Layer 10 of a small transformer language model trained on English Wikipedia (15 layers, counted from 0, width 128).
A neuron's activation on a vector x is GELU(weights . x + bias), where the dot is the dot product.

Input weights of the MLP neurons that the questions are about. A number n stands for (n - 128) times 0.0059.
n3 (bias -0.030): 164, 127, 61, 167, 137, 73, 117, 166, 85, 120, 134, 176, 133, 110, 12, 142, 125, 172, 129, 122, 128, 171, 135, 138, 122, 79, 120, 155, 127, 137, 141, 117, 119, 59, 135, 102, 101, 171, 130, 57, 153, 175, 63, 111, 178, 147, 91, 149, 191, 113, 111, 117, 139, 87, 164, 141, 90, 136, 148, 157, 87, 156, 171, 109, 156, 161, 99, 142, 90, 175, 119, 84, 121, 96, 155, 119, 168, 185, 123, 143, 169, 185, 156, 95, 153, 125, 163, 99, 138, 64, 118, 134, 158, 122, 104, 128, 118, 83, 128, 147, 135, 124, 75, 157, 119, 189, 106, 59, 139, 149, 163, 111, 112, 100, 143, 156, 73, 131, 145, 125, 177, 156, 150, 217, 117, 42, 119, 148
n76 (bias -0.035): 118, 140, 154, 111, 116, 190, 78, 105, 138, 151, 155, 76, 146, 125, 133, 173, 83, 103, 151, 116, 120, 130, 95, 115, 130, 121, 166, 225, 134, 135, 128, 155, 98, 94, 116, 126, 142, 156, 200, 208, 149, 119, 176, 154, 139, 166, 92, 154, 99, 110, 147, 131, 107, 81, 128, 84, 118, 148, 65, 187, 153, 85, 104, 140, 71, 98, 51, 161, 200, 164, 170, 95, 22, 125, 110, 192, 97, 151, 161, 151, 129, 157, 140, 118, 111, 92, 102, 147, 81, 121, 142, 129, 121, 99, 155, 151, 159, 159, 139, 133, 151, 147, 104, 133, 54, 122, 154, 135, 79, 174, 98, 115, 97, 36, 139, 150, 161, 124, 182, 145, 96, 98, 131, 156, 102, 22, 201, 88
n103 (bias -0.019): 117, 116, 93, 76, 160, 161, 102, 126, 108, 141, 130, 137, 159, 98, 117, 111, 170, 81, 157, 87, 132, 134, 160, 76, 93, 167, 150, 127, 153, 144, 151, 133, 133, 129, 134, 155, 134, 149, 96, 138, 112, 126, 136, 123, 156, 101, 77, 116, 114, 119, 112, 73, 104, 86, 132, 113, 96, 153, 100, 115, 196, 101, 100, 129, 126, 75, 130, 163, 193, 188, 98, 55, 142, 101, 80, 166, 178, 158, 83, 110, 145, 130, 118, 132, 117, 156, 122, 127, 151, 134, 209, 154, 103, 97, 161, 124, 147, 130, 139, 138, 95, 111, 122, 115, 153, 133, 112, 113, 92, 133, 156, 128, 134, 161, 97, 92, 122, 147, 120, 95, 160, 128, 154, 64, 95, 224, 152, 145
n190 (bias -0.031): 145, 107, 122, 84, 175, 73, 183, 132, 159, 179, 132, 136, 109, 93, 120, 170, 140, 133, 155, 144, 135, 85, 58, 60, 124, 115, 64, 159, 154, 109, 141, 113, 139, 128, 164, 113, 84, 177, 132, 171, 159, 92, 83, 81, 176, 117, 135, 127, 108, 82, 104, 86, 172, 124, 136, 97, 141, 77, 91, 154, 103, 99, 109, 161, 72, 140, 162, 99, 159, 122, 129, 136, 155, 152, 155, 158, 76, 49, 115, 156, 76, 102, 58, 145, 113, 135, 113, 100, 104, 132, 193, 97, 140, 156, 115, 169, 156, 166, 150, 152, 98, 147, 123, 118, 188, 93, 203, 145, 100, 144, 93, 135, 160, 107, 128, 141, 175, 144, 127, 150, 111, 186, 139, 142, 159, 191, 103, 84
n208 (bias -0.053): 78, 67, 66, 89, 183, 173, 117, 102, 172, 191, 89, 134, 147, 130, 127, 131, 78, 109, 135, 106, 124, 101, 82, 117, 164, 142, 163, 130, 129, 143, 186, 139, 92, 167, 110, 140, 154, 229, 100, 164, 167, 176, 131, 116, 113, 146, 134, 146, 147, 129, 91, 176, 104, 117, 75, 171, 127, 122, 126, 107, 165, 138, 135, 158, 79, 116, 134, 151, 81, 202, 162, 129, 125, 167, 142, 152, 108, 105, 133, 80, 148, 101, 145, 108, 59, 146, 158, 151, 73, 127, 107, 117, 91, 129, 183, 150, 158, 63, 107, 130, 108, 134, 93, 138, 91, 122, 150, 134, 141, 125, 95, 69, 127, 122, 134, 116, 178, 138, 141, 105, 115, 162, 86, 88, 86, 153, 144, 118
n438 (bias -0.015): 159, 182, 90, 124, 92, 56, 128, 146, 72, 107, 190, 132, 63, 124, 163, 105, 127, 151, 117, 168, 137, 114, 93, 184, 140, 116, 118, 141, 140, 119, 172, 125, 102, 128, 112, 192, 94, 139, 104, 174, 175, 128, 205, 90, 142, 69, 122, 166, 108, 138, 99, 129, 76, 71, 129, 155, 150, 80, 110, 92, 149, 133, 130, 173, 112, 155, 165, 41, 107, 85, 154, 167, 139, 143, 154, 150, 70, 160, 116, 163, 100, 122, 110, 134, 120, 131, 124, 178, 159, 137, 124, 79, 149, 118, 152, 112, 70, 147, 156, 216, 118, 117, 161, 145, 87, 93, 84, 103, 139, 138, 120, 128, 153, 103, 189, 141, 95, 175, 94, 85, 135, 160, 58, 139, 127, 209, 172, 86
n472 (bias -0.021): 121, 106, 121, 148, 119, 105, 98, 89, 105, 157, 138, 84, 154, 116, 136, 80, 124, 132, 196, 101, 113, 136, 147, 178, 155, 74, 170, 87, 123, 166, 138, 155, 84, 104, 143, 175, 159, 128, 27, 134, 145, 145, 143, 85, 142, 113, 125, 170, 139, 80, 100, 111, 161, 193, 92, 73, 147, 176, 109, 170, 113, 91, 139, 128, 86, 104, 82, 150, 95, 102, 153, 133, 139, 160, 122, 128, 134, 193, 95, 72, 165, 124, 141, 176, 118, 160, 133, 184, 131, 106, 171, 133, 104, 112, 134, 99, 100, 165, 58, 101, 114, 157, 82, 185, 76, 214, 250, 124, 47, 156, 180, 104, 125, 107, 160, 151, 142, 174, 144, 113, 96, 157, 97, 142, 135, 83, 157, 139
n499 (bias -0.016): 162, 160, 90, 148, 126, 57, 110, 103, 107, 141, 165, 122, 108, 159, 158, 112, 185, 172, 120, 169, 118, 125, 89, 108, 90, 105, 113, 117, 140, 108, 172, 160, 101, 137, 108, 155, 156, 142, 127, 179, 141, 107, 114, 111, 181, 133, 103, 143, 94, 130, 114, 157, 106, 112, 134, 162, 166, 89, 146, 103, 140, 156, 131, 38, 157, 101, 177, 80, 116, 151, 156, 93, 137, 130, 152, 128, 151, 100, 114, 97, 100, 130, 137, 130, 198, 176, 146, 128, 156, 137, 131, 141, 117, 129, 157, 83, 135, 81, 154, 81, 118, 140, 135, 76, 117, 152, 82, 117, 113, 132, 109, 93, 121, 112, 114, 113, 143, 129, 136, 129, 151, 136, 112, 146, 110, 132, 167, 132
n659 (bias -0.042): 140, 144, 100, 152, 87, 124, 145, 137, 117, 98, 139, 87, 130, 105, 98, 129, 173, 180, 100, 104, 160, 107, 164, 141, 166, 137, 53, 163, 161, 120, 102, 133, 60, 92, 116, 69, 186, 99, 160, 78, 94, 110, 131, 169, 133, 121, 122, 152, 149, 116, 84, 124, 93, 128, 157, 88, 89, 68, 143, 155, 110, 121, 133, 123, 105, 122, 145, 73, 161, 179, 84, 142, 169, 130, 146, 152, 119, 137, 151, 135, 112, 133, 201, 122, 137, 157, 125, 127, 101, 89, 103, 114, 156, 129, 134, 187, 140, 146, 104, 130, 122, 131, 130, 103, 129, 135, 139, 80, 180, 164, 111, 137, 198, 82, 150, 177, 111, 114, 151, 151, 138, 138, 49, 159, 133, 118, 115, 160
n691 (bias -0.035): 102, 133, 68, 142, 121, 89, 117, 64, 97, 146, 104, 95, 145, 133, 133, 113, 148, 132, 108, 115, 175, 95, 140, 106, 105, 145, 134, 143, 115, 118, 137, 128, 132, 116, 92, 95, 114, 116, 144, 102, 152, 83, 121, 85, 204, 154, 105, 129, 113, 168, 140, 142, 217, 85, 147, 171, 159, 121, 92, 136, 121, 139, 103, 124, 79, 78, 108, 159, 228, 155, 51, 81, 85, 181, 109, 133, 103, 150, 150, 133, 146, 142, 114, 142, 173, 138, 131, 164, 185, 122, 133, 132, 133, 132, 120, 100, 186, 180, 160, 64, 132, 124, 105, 161, 105, 135, 112, 129, 160, 133, 138, 134, 93, 133, 93, 89, 164, 117, 115, 123, 134, 123, 134, 133, 135, 164, 108, 79
n696 (bias -0.039): 97, 137, 119, 161, 100, 56, 127, 85, 101, 120, 163, 142, 136, 132, 127, 78, 103, 77, 165, 161, 151, 141, 115, 112, 103, 146, 76, 152, 111, 171, 192, 203, 145, 141, 70, 146, 207, 166, 133, 94, 89, 104, 121, 98, 162, 181, 83, 135, 86, 190, 128, 157, 159, 170, 149, 99, 69, 127, 105, 122, 135, 138, 103, 151, 138, 144, 151, 152, 136, 148, 102, 82, 95, 148, 135, 140, 153, 91, 171, 145, 123, 107, 147, 106, 72, 139, 168, 85, 110, 163, 137, 174, 135, 68, 201, 88, 140, 124, 140, 94, 101, 153, 150, 159, 100, 110, 158, 111, 150, 128, 164, 165, 110, 135, 88, 123, 115, 105, 138, 109, 120, 40, 136, 106, 133, 160, 100, 108
n703 (bias -0.033): 163, 151, 122, 77, 148, 151, 92, 89, 210, 140, 94, 126, 139, 128, 137, 117, 48, 74, 102, 157, 151, 108, 145, 105, 134, 123, 128, 197, 98, 144, 181, 109, 169, 155, 125, 130, 127, 128, 177, 98, 140, 77, 192, 89, 84, 141, 156, 169, 101, 132, 111, 89, 75, 96, 140, 157, 122, 131, 116, 89, 162, 137, 98, 183, 139, 90, 107, 96, 130, 150, 175, 159, 111, 118, 104, 189, 62, 111, 106, 145, 52, 134, 150, 173, 149, 155, 131, 49, 126, 128, 95, 109, 92, 167, 137, 149, 216, 113, 109, 200, 81, 121, 116, 190, 81, 109, 203, 103, 104, 178, 165, 146, 103, 95, 127, 132, 55, 51, 106, 208, 116, 120, 151, 82, 131, 157, 149, 167

Each question shows a token from some text and the vector x that enters the MLP there. A number n stands for (n - 128) times 0.052.

" ex": 136, 107, 136, 140, 87, 135, 151, 116, 112, 125, 157, 133, 109, 145, 120, 154, 150, 114, 156, 125, 118, 139, 81, 98, 172, 118, 117, 108, 98, 167, 100, 112, 149, 124, 126, 106, 126, 115, 118, 114, 132, 114, 118, 85, 145, 136, 95, 105, 83, 139, 121, 149, 150, 148, 144, 106, 144, 139, 148, 108, 144, 188, 132, 108, 151, 141, 137, 126, 149, 173, 101, 119, 137, 123, 138, 116, 130, 149, 113, 115, 124, 134, 100, 89, 146, 135, 94, 182, 89, 127, 101, 180, 166, 149, 124, 134, 119, 107, 102, 130, 106, 129, 123, 100, 57, 116, 107, 158, 136, 131, 122, 129, 97, 153, 141, 112, 140, 146, 124, 144, 102, 136, 156, 148, 157, 146, 160, 155
Which three neurons fire most, strongest first? n499, n691, n696

" Z": 111, 97, 134, 134, 111, 176, 136, 134, 111, 144, 142, 155, 134, 137, 115, 130, 124, 120, 121, 125, 133, 140, 100, 139, 152, 107, 132, 118, 112, 124, 101, 133, 141, 123, 124, 101, 115, 163, 152, 93, 112, 136, 143, 128, 117, 143, 82, 115, 108, 141, 158, 141, 136, 202, 150, 133, 146, 92, 146, 57, 137, 153, 98, 112, 177, 150, 131, 127, 147, 132, 115, 145, 152, 100, 156, 142, 127, 122, 140, 109, 131, 119, 100, 118, 152, 127, 119, 185, 96, 107, 158, 143, 158, 140, 97, 136, 138, 125, 67, 127, 110, 106, 117, 124, 113, 141, 77, 163, 129, 107, 167, 136, 80, 107, 122, 116, 143, 130, 142, 131, 95, 115, 158, 98, 154, 122, 142, 132
The neuron with the highest activation: n696

"way": 156, 108, 116, 74, 119, 150, 152, 148, 124, 152, 154, 140, 149, 149, 123, 134, 128, 130, 159, 116, 112, 152, 90, 121, 94, 107, 152, 116, 112, 120, 81, 121, 150, 146, 117, 91, 122, 148, 129, 102, 135, 120, 147, 85, 118, 109, 92, 93, 131, 135, 130, 150, 108, 162, 105, 143, 150, 110, 164, 124, 160, 138, 133, 139, 157, 149, 134, 120, 164, 136, 107, 164, 123, 105, 103, 164, 144, 148, 151, 141, 107, 130, 81, 115, 138, 141, 103, 158, 90, 123, 61, 139, 152, 146, 87, 156, 135, 133, 89, 140, 73, 119, 131, 108, 119, 107, 111, 169, 109, 128, 120, 128, 133, 130, 106, 96, 140, 144, 166, 137, 152, 145, 144, 110, 137, 138, 160, 133
Which neuron fires most, and how strongly? n190, at about 1.3

" L": 123, 110, 142, 124, 115, 151, 137, 140, 106, 101, 137, 133, 105, 121, 123, 139, 139, 114, 151, 109, 113, 137, 99, 122, 156, 110, 111, 113, 120, 100, 107, 133, 163, 107, 138, 94, 134, 113, 126, 86, 119, 106, 131, 104, 130, 126, 91, 77, 121, 137, 179, 138, 145, 177, 143, 123, 151, 99, 130, 78, 158, 141, 100, 83, 150, 160, 126, 136, 153, 169, 104, 118, 153, 109, 142, 158, 142, 144, 123, 139, 140, 104, 84, 134, 143, 148, 126, 183, 105, 117, 147, 164, 150, 131, 132, 106, 127, 128, 88, 130, 105, 153, 117, 120, 105, 109, 95, 190, 127, 116, 149, 150, 112, 111, 131, 161, 111, 123, 151, 132, 87, 122, 156, 124, 163, 143, 175, 132
The two highest activations, in order: n696, n103

" N": 127, 90, 141, 126, 106, 146, 134, 126, 105, 131, 149, 140, 127, 121, 125, 111, 132, 132, 150, 103, 118, 133, 88, 104, 179, 114, 139, 127, 129, 128, 88, 154, 162, 119, 124, 119, 149, 136, 124, 91, 111, 119, 154, 95, 136, 135, 86, 101, 104, 121, 190, 147, 159, 168, 138, 147, 147, 112, 118, 86, 145, 143, 120, 101, 177, 159, 114, 129, 175, 125, 88, 120, 159, 99, 136, 121, 116, 135, 147, 142, 135, 130, 91, 134, 130, 159, 106, 176, 85, 120, 133, 150, 159, 147, 124, 124, 137, 141, 121, 123, 123, 152, 122, 123, 132, 120, 74, 186, 113, 95, 140, 123, 109, 101, 148, 146, 106, 132, 143, 124, 90, 115, 172, 90, 123, 128, 114, 139
Which three neurons fire most, strongest first? n696, n691, n103

"ed": 162, 90, 116, 86, 95, 156, 165, 118, 122, 112, 155, 118, 121, 119, 136, 96, 117, 116, 138, 115, 113, 133, 93, 133, 157, 102, 118, 119, 108, 88, 139, 150, 137, 127, 152, 124, 127, 129, 125, 136, 140, 111, 119, 128, 134, 150, 108, 126, 107, 151, 113, 127, 138, 158, 129, 150, 140, 107, 118, 141, 158, 161, 172, 93, 174, 148, 128, 129, 171, 149, 146, 116, 117, 125, 125, 84, 95, 141, 108, 157, 124, 112, 67, 146, 152, 99, 105, 221, 114, 109, 108, 115, 148, 125, 129, 131, 148, 130, 83, 152, 96, 129, 140, 148, 114, 106, 126, 156, 114, 114, 115, 147, 128, 147, 118, 140, 147, 126, 144, 114, 115, 106, 164, 126, 153, 156, 102, 121
Which neuron fires most, and how strongly? n190, at about 2.7

"ate": 138, 83, 137, 134, 104, 194, 136, 141, 155, 109, 146, 125, 108, 158, 117, 103, 123, 123, 137, 158, 120, 132, 67, 100, 132, 95, 135, 127, 94, 123, 121, 143, 121, 142, 134, 98, 139, 165, 153, 125, 127, 126, 155, 111, 108, 115, 101, 136, 126, 124, 134, 120, 164, 143, 132, 130, 126, 90, 131, 149, 153, 141, 151, 138, 157, 152, 101, 137, 167, 135, 155, 136, 113, 114, 124, 122, 112, 140, 132, 158, 108, 172, 102, 100, 140, 86, 116, 201, 98, 120, 110, 123, 135, 145, 124, 135, 146, 159, 100, 142, 81, 101, 120, 120, 91, 84, 147, 179, 119, 107, 152, 125, 99, 119, 118, 129, 128, 120, 115, 100, 140, 125, 147, 127, 129, 154, 159, 111
The two highest activations, in order: n76, n703

"il": 125, 138, 125, 118, 91, 162, 154, 120, 123, 160, 143, 160, 103, 120, 105, 100, 105, 97, 140, 146, 129, 124, 97, 122, 101, 107, 129, 150, 108, 121, 118, 166, 157, 144, 134, 67, 109, 131, 118, 117, 163, 129, 114, 125, 135, 158, 95, 106, 113, 120, 103, 144, 105, 149, 141, 118, 151, 125, 157, 141, 146, 121, 145, 126, 186, 150, 99, 134, 121, 113, 153, 175, 129, 106, 136, 134, 87, 149, 115, 140, 128, 110, 106, 139, 159, 102, 146, 211, 121, 129, 92, 142, 164, 118, 139, 112, 135, 108, 104, 121, 83, 137, 117, 83, 103, 81, 112, 152, 118, 129, 107, 115, 121, 133, 134, 151, 157, 130, 132, 146, 117, 129, 166, 126, 173, 114, 140, 132
The neuron with the highest activation: n76

" us": 126, 83, 130, 138, 134, 156, 134, 164, 97, 150, 146, 146, 125, 156, 105, 118, 122, 112, 159, 121, 104, 139, 91, 101, 156, 117, 176, 136, 103, 131, 98, 155, 120, 109, 131, 131, 117, 151, 121, 84, 129, 124, 110, 61, 122, 136, 77, 130, 119, 136, 123, 138, 150, 132, 137, 146, 163, 125, 150, 109, 133, 157, 119, 127, 190, 180, 113, 115, 157, 141, 139, 167, 105, 132, 123, 92, 132, 143, 96, 125, 114, 143, 102, 102, 141, 119, 123, 183, 108, 137, 170, 117, 136, 156, 109, 153, 132, 109, 95, 135, 115, 104, 128, 111, 104, 118, 111, 147, 104, 106, 144, 122, 114, 142, 104, 103, 157, 112, 142, 106, 151, 139, 168, 99, 159, 133, 115, 154
The two highest activations, in order: n3, n103

"le": 121, 116, 124, 135, 100, 145, 174, 151, 122, 99, 163, 132, 100, 137, 144, 117, 92, 86, 133, 122, 96, 149, 148, 118, 113, 93, 97, 142, 91, 111, 113, 142, 136, 130, 145, 73, 134, 113, 148, 123, 117, 119, 175, 116, 126, 126, 129, 92, 167, 115, 107, 104, 133, 129, 150, 149, 150, 110, 183, 106, 167, 146, 128, 116, 144, 152, 119, 107, 162, 159, 150, 144, 121, 130, 150, 100, 126, 132, 104, 156, 112, 146, 132, 108, 120, 99, 136, 189, 79, 96, 118, 112, 119, 152, 97, 148, 123, 150, 123, 148, 108, 104, 136, 113, 122, 113, 116, 196, 132, 139, 148, 152, 124, 146, 120, 149, 82, 158, 126, 111, 130, 113, 119, 113, 128, 155, 153, 114
Which three neurons fire most, strongest first? n438, n659, n703

"ity": 149, 113, 121, 135, 129, 159, 138, 176, 93, 135, 135, 144, 102, 134, 164, 100, 120, 124, 162, 126, 126, 125, 132, 103, 143, 124, 137, 113, 126, 96, 87, 133, 137, 144, 130, 125, 98, 110, 146, 103, 116, 152, 166, 113, 119, 130, 64, 117, 118, 146, 130, 148, 120, 117, 109, 132, 160, 92, 133, 119, 160, 154, 127, 131, 204, 174, 154, 121, 128, 172, 137, 159, 147, 110, 140, 128, 136, 135, 116, 118, 107, 131, 123, 125, 163, 108, 127, 193, 109, 107, 101, 111, 144, 158, 130, 148, 154, 154, 75, 122, 108, 101, 134, 100, 106, 84, 96, 149, 107, 107, 148, 131, 104, 117, 112, 97, 172, 114, 91, 136, 129, 132, 138, 112, 144, 124, 127, 126
Which neuron fires most, and how strongly? n438, at about 2.4

" to": 127, 107, 127, 111, 113, 162, 151, 126, 114, 109, 169, 109, 120, 118, 152, 121, 139, 138, 163, 146, 103, 153, 101, 109, 132, 107, 147, 130, 114, 145, 89, 168, 136, 123, 115, 99, 130, 135, 130, 111, 143, 116, 151, 60, 119, 111, 111, 100, 142, 94, 136, 141, 149, 160, 121, 140, 173, 122, 146, 138, 144, 162, 110, 100, 163, 155, 126, 147, 157, 145, 116, 120, 139, 116, 141, 107, 96, 167, 126, 145, 128, 136, 115, 115, 131, 130, 133, 185, 82, 104, 104, 133, 143, 158, 112, 134, 145, 126, 77, 122, 78, 107, 100, 138, 89, 135, 141, 143, 116, 108, 162, 96, 111, 138, 135, 138, 126, 157, 146, 105, 119, 106, 172, 122, 170, 136, 121, 91
Which neuron fires most, and how strongly? n472, at about 5.5

"c": 123, 147, 150, 137, 100, 188, 114, 159, 142, 100, 155, 136, 105, 127, 98, 128, 130, 66, 104, 149, 115, 110, 133, 113, 136, 116, 153, 134, 155, 122, 89, 139, 118, 132, 124, 83, 122, 135, 135, 119, 94, 122, 130, 102, 102, 108, 106, 94, 131, 146, 143, 147, 108, 100, 135, 114, 110, 93, 171, 101, 164, 165, 139, 136, 164, 159, 142, 134, 138, 131, 133, 169, 134, 121, 153, 91, 137, 122, 119, 136, 131, 112, 126, 119, 152, 125, 143, 196, 100, 112, 151, 115, 159, 159, 126, 149, 131, 136, 105, 131, 115, 151, 91, 103, 113, 94, 136, 148, 100, 166, 83, 100, 118, 157, 107, 95, 166, 142, 101, 151, 112, 157, 142, 131, 131, 125, 130, 143
The neuron with the highest activation: n659

" W": 130, 108, 124, 140, 89, 145, 137, 135, 103, 119, 148, 150, 109, 138, 118, 119, 132, 157, 167, 129, 93, 145, 129, 126, 128, 117, 136, 106, 143, 125, 74, 145, 135, 98, 114, 81, 134, 115, 141, 110, 123, 108, 136, 69, 114, 137, 102, 114, 108, 141, 187, 130, 135, 146, 121, 144, 158, 141, 100, 87, 159, 150, 130, 106, 153, 142, 142, 134, 173, 144, 112, 147, 112, 121, 147, 127, 134, 120, 153, 95, 142, 104, 117, 131, 126, 127, 107, 186, 90, 129, 133, 170, 126, 147, 138, 135, 163, 107, 81, 103, 124, 128, 114, 138, 113, 89, 63, 181, 134, 96, 148, 127, 136, 98, 131, 122, 120, 127, 135, 117, 115, 141, 169, 130, 165, 136, 155, 157
Which three neurons fire most, strongest first? n691, n499, n696

"n": 124, 104, 137, 127, 135, 163, 125, 134, 108, 127, 143, 116, 132, 129, 145, 137, 142, 130, 194, 119, 136, 143, 51, 115, 115, 111, 118, 134, 92, 128, 91, 134, 125, 126, 126, 98, 104, 139, 116, 103, 129, 115, 132, 84, 139, 128, 116, 105, 98, 145, 156, 158, 102, 154, 118, 123, 126, 115, 157, 92, 161, 148, 154, 138, 170, 158, 92, 111, 119, 149, 143, 146, 129, 117, 172, 139, 109, 150, 143, 125, 142, 101, 104, 117, 139, 135, 119, 204, 78, 132, 99, 145, 170, 155, 93, 140, 127, 142, 119, 143, 100, 111, 113, 126, 108, 96, 118, 181, 96, 130, 133, 117, 141, 108, 115, 136, 123, 121, 158, 137, 121, 103, 172, 120, 121, 151, 132, 137
Which three neurons fire most, strongest first? n76, n208, n190

"ment": 147, 120, 127, 123, 116, 182, 132, 129, 94, 146, 164, 146, 125, 131, 152, 116, 107, 107, 130, 120, 101, 157, 103, 99, 138, 73, 121, 128, 111, 125, 79, 145, 163, 128, 153, 90, 105, 102, 102, 121, 131, 116, 169, 82, 119, 118, 86, 104, 143, 126, 120, 118, 145, 118, 105, 185, 107, 111, 144, 96, 168, 142, 116, 149, 151, 154, 165, 128, 131, 170, 122, 163, 107, 149, 113, 120, 143, 140, 133, 129, 121, 148, 105, 121, 158, 104, 151, 183, 137, 117, 110, 125, 140, 170, 116, 143, 122, 129, 112, 114, 103, 101, 136, 79, 120, 113, 104, 145, 132, 124, 167, 161, 132, 171, 96, 113, 129, 143, 141, 119, 105, 105, 141, 129, 136, 150, 140, 127
The two highest activations, in order: n103, n438

"ion": 144, 116, 124, 118, 119, 156, 115, 141, 72, 127, 141, 160, 110, 167, 182, 88, 120, 106, 123, 134, 106, 116, 132, 125, 148, 102, 133, 123, 111, 101, 88, 107, 146, 147, 139, 116, 139, 123, 145, 121, 83, 120, 130, 131, 117, 139, 105, 143, 143, 135, 152, 90, 145, 133, 171, 154, 118, 91, 127, 109, 174, 161, 131, 126, 151, 133, 133, 118, 169, 158, 94, 144, 133, 124, 104, 130, 144, 125, 123, 142, 123, 144, 100, 121, 151, 101, 135, 190, 117, 102, 118, 88, 178, 150, 140, 118, 130, 117, 95, 107, 117, 136, 107, 117, 121, 64, 78, 120, 176, 141, 141, 150, 158, 155, 112, 117, 147, 143, 118, 137, 118, 110, 165, 123, 114, 138, 109, 129
Which neuron fires most, and how strongly? n691, at about 3.4

"ie": 168, 82, 129, 127, 88, 135, 173, 155, 127, 118, 116, 148, 142, 131, 131, 133, 141, 97, 130, 137, 75, 133, 109, 97, 123, 111, 127, 146, 124, 104, 109, 155, 152, 121, 162, 120, 130, 113, 122, 104, 120, 116, 144, 102, 115, 147, 95, 88, 148, 144, 95, 149, 151, 163, 124, 155, 184, 103, 152, 118, 174, 117, 147, 122, 199, 169, 85, 146, 136, 131, 148, 137, 134, 99, 154, 128, 130, 152, 136, 144, 123, 155, 149, 117, 105, 142, 117, 169, 88, 120, 91, 134, 133, 122, 122, 136, 125, 114, 95, 157, 121, 124, 106, 119, 106, 92, 69, 127, 98, 137, 112, 136, 121, 113, 132, 164, 100, 129, 126, 100, 122, 147, 128, 131, 138, 128, 160, 127
The neuron with the highest activation: n3

" K": 134, 116, 131, 111, 102, 145, 148, 137, 105, 127, 154, 159, 133, 128, 114, 132, 134, 127, 146, 96, 135, 136, 124, 141, 161, 102, 141, 119, 118, 121, 107, 129, 138, 135, 143, 103, 128, 143, 122, 92, 104, 126, 162, 111, 131, 151, 99, 87, 106, 123, 160, 112, 149, 176, 139, 138, 151, 112, 93, 73, 163, 143, 127, 80, 177, 165, 125, 115, 182, 110, 128, 129, 165, 105, 153, 141, 129, 125, 111, 119, 131, 123, 88, 122, 147, 128, 103, 172, 91, 97, 148, 159, 149, 137, 126, 121, 158, 138, 83, 117, 104, 153, 128, 121, 105, 130, 57, 174, 129, 92, 147, 132, 113, 122, 141, 132, 121, 131, 139, 140, 104, 113, 175, 96, 145, 113, 140, 124
Which neuron fires most, and how strongly? n103, at about 1.2

"ic": 136, 112, 169, 128, 116, 143, 151, 164, 122, 115, 129, 128, 136, 127, 155, 93, 121, 84, 131, 138, 90, 122, 86, 95, 155, 120, 102, 149, 90, 123, 113, 139, 144, 146, 141, 88, 125, 101, 131, 102, 118, 108, 135, 120, 125, 118, 84, 116, 125, 150, 125, 135, 132, 127, 124, 151, 132, 90, 122, 96, 140, 164, 121, 148, 195, 169, 147, 148, 143, 182, 145, 141, 135, 158, 150, 98, 135, 127, 120, 147, 123, 138, 141, 106, 144, 122, 123, 185, 130, 121, 133, 105, 177, 159, 146, 141, 129, 126, 100, 128, 116, 135, 151, 137, 104, 116, 111, 141, 100, 121, 143, 143, 106, 170, 58, 107, 107, 115, 80, 95, 112, 111, 156, 128, 138, 151, 123, 123
Which neuron fires most, and how strongly? n696, at about 4

"ing": 120, 97, 151, 102, 95, 182, 129, 137, 121, 98, 142, 123, 123, 127, 159, 103, 92, 112, 157, 109, 105, 151, 82, 112, 146, 112, 158, 148, 123, 120, 115, 150, 144, 130, 167, 120, 112, 132, 144, 139, 149, 102, 136, 109, 135, 112, 104, 104, 125, 124, 120, 110, 157, 143, 137, 160, 133, 113, 151, 143, 169, 142, 138, 92, 142, 155, 109, 133, 190, 162, 118, 120, 122, 131, 128, 103, 121, 138, 112, 153, 142, 129, 112, 118, 129, 112, 97, 203, 97, 103, 107, 119, 128, 144, 130, 138, 148, 152, 99, 145, 94, 65, 138, 132, 117, 110, 132, 187, 101, 110, 151, 151, 123, 141, 97, 118, 116, 152, 89, 107, 121, 141, 166, 130, 122, 134, 129, 122
Which three neurons fire most, strongest first? n76, n103, n691

"ear": 144, 111, 115, 112, 105, 180, 137, 143, 106, 107, 150, 128, 145, 166, 112, 158, 143, 57, 138, 124, 129, 134, 144, 118, 110, 103, 136, 86, 107, 141, 114, 167, 157, 133, 146, 115, 149, 104, 133, 103, 181, 119, 106, 78, 104, 123, 105, 117, 139, 180, 123, 114, 125, 137, 128, 143, 138, 95, 139, 128, 166, 146, 145, 130, 160, 158, 71, 111, 147, 139, 123, 130, 113, 96, 105, 107, 107, 140, 124, 148, 123, 118, 116, 119, 136, 140, 139, 176, 100, 130, 113, 119, 134, 150, 105, 114, 131, 144, 120, 145, 119, 105, 113, 115, 101, 88, 114, 177, 129, 114, 91, 115, 110, 153, 133, 138, 155, 175, 171, 141, 115, 108, 160, 142, 127, 141, 139, 105
The neuron with the highest activation: n76

" n": 143, 104, 115, 118, 99, 138, 172, 130, 92, 136, 132, 144, 141, 126, 154, 109, 139, 114, 140, 123, 120, 137, 80, 108, 177, 113, 114, 112, 121, 131, 101, 171, 156, 109, 98, 112, 157, 131, 133, 95, 141, 132, 124, 80, 147, 134, 94, 121, 91, 106, 167, 173, 172, 161, 139, 147, 121, 118, 138, 104, 146, 143, 109, 103, 179, 160, 118, 132, 174, 114, 101, 126, 129, 104, 146, 112, 107, 131, 145, 150, 142, 115, 85, 100, 147, 153, 109, 180, 80, 122, 123, 127, 144, 142, 116, 154, 131, 130, 111, 142, 117, 158, 132, 106, 98, 124, 110, 166, 105, 109, 137, 131, 117, 95, 153, 126, 112, 153, 146, 141, 116, 107, 160, 98, 151, 121, 116, 134
The two highest activations, in order: n696, n691

"able": 101, 107, 142, 110, 91, 144, 155, 147, 121, 109, 157, 138, 105, 119, 148, 104, 92, 123, 130, 143, 116, 128, 148, 105, 114, 112, 142, 93, 123, 110, 139, 166, 122, 125, 138, 83, 112, 115, 131, 118, 117, 145, 168, 124, 160, 116, 92, 115, 122, 128, 121, 132, 132, 126, 134, 121, 113, 96, 165, 159, 150, 126, 154, 130, 165, 155, 141, 93, 163, 161, 125, 144, 147, 143, 147, 132, 150, 138, 95, 131, 144, 118, 106, 125, 147, 116, 113, 218, 117, 100, 99, 134, 154, 161, 77, 129, 127, 129, 80, 143, 84, 106, 131, 131, 121, 81, 92, 154, 114, 108, 134, 130, 137, 132, 76, 141, 131, 148, 136, 137, 157, 135, 139, 137, 155, 154, 126, 115
Which neuron fires most, and how strongly? n438, at about 3.2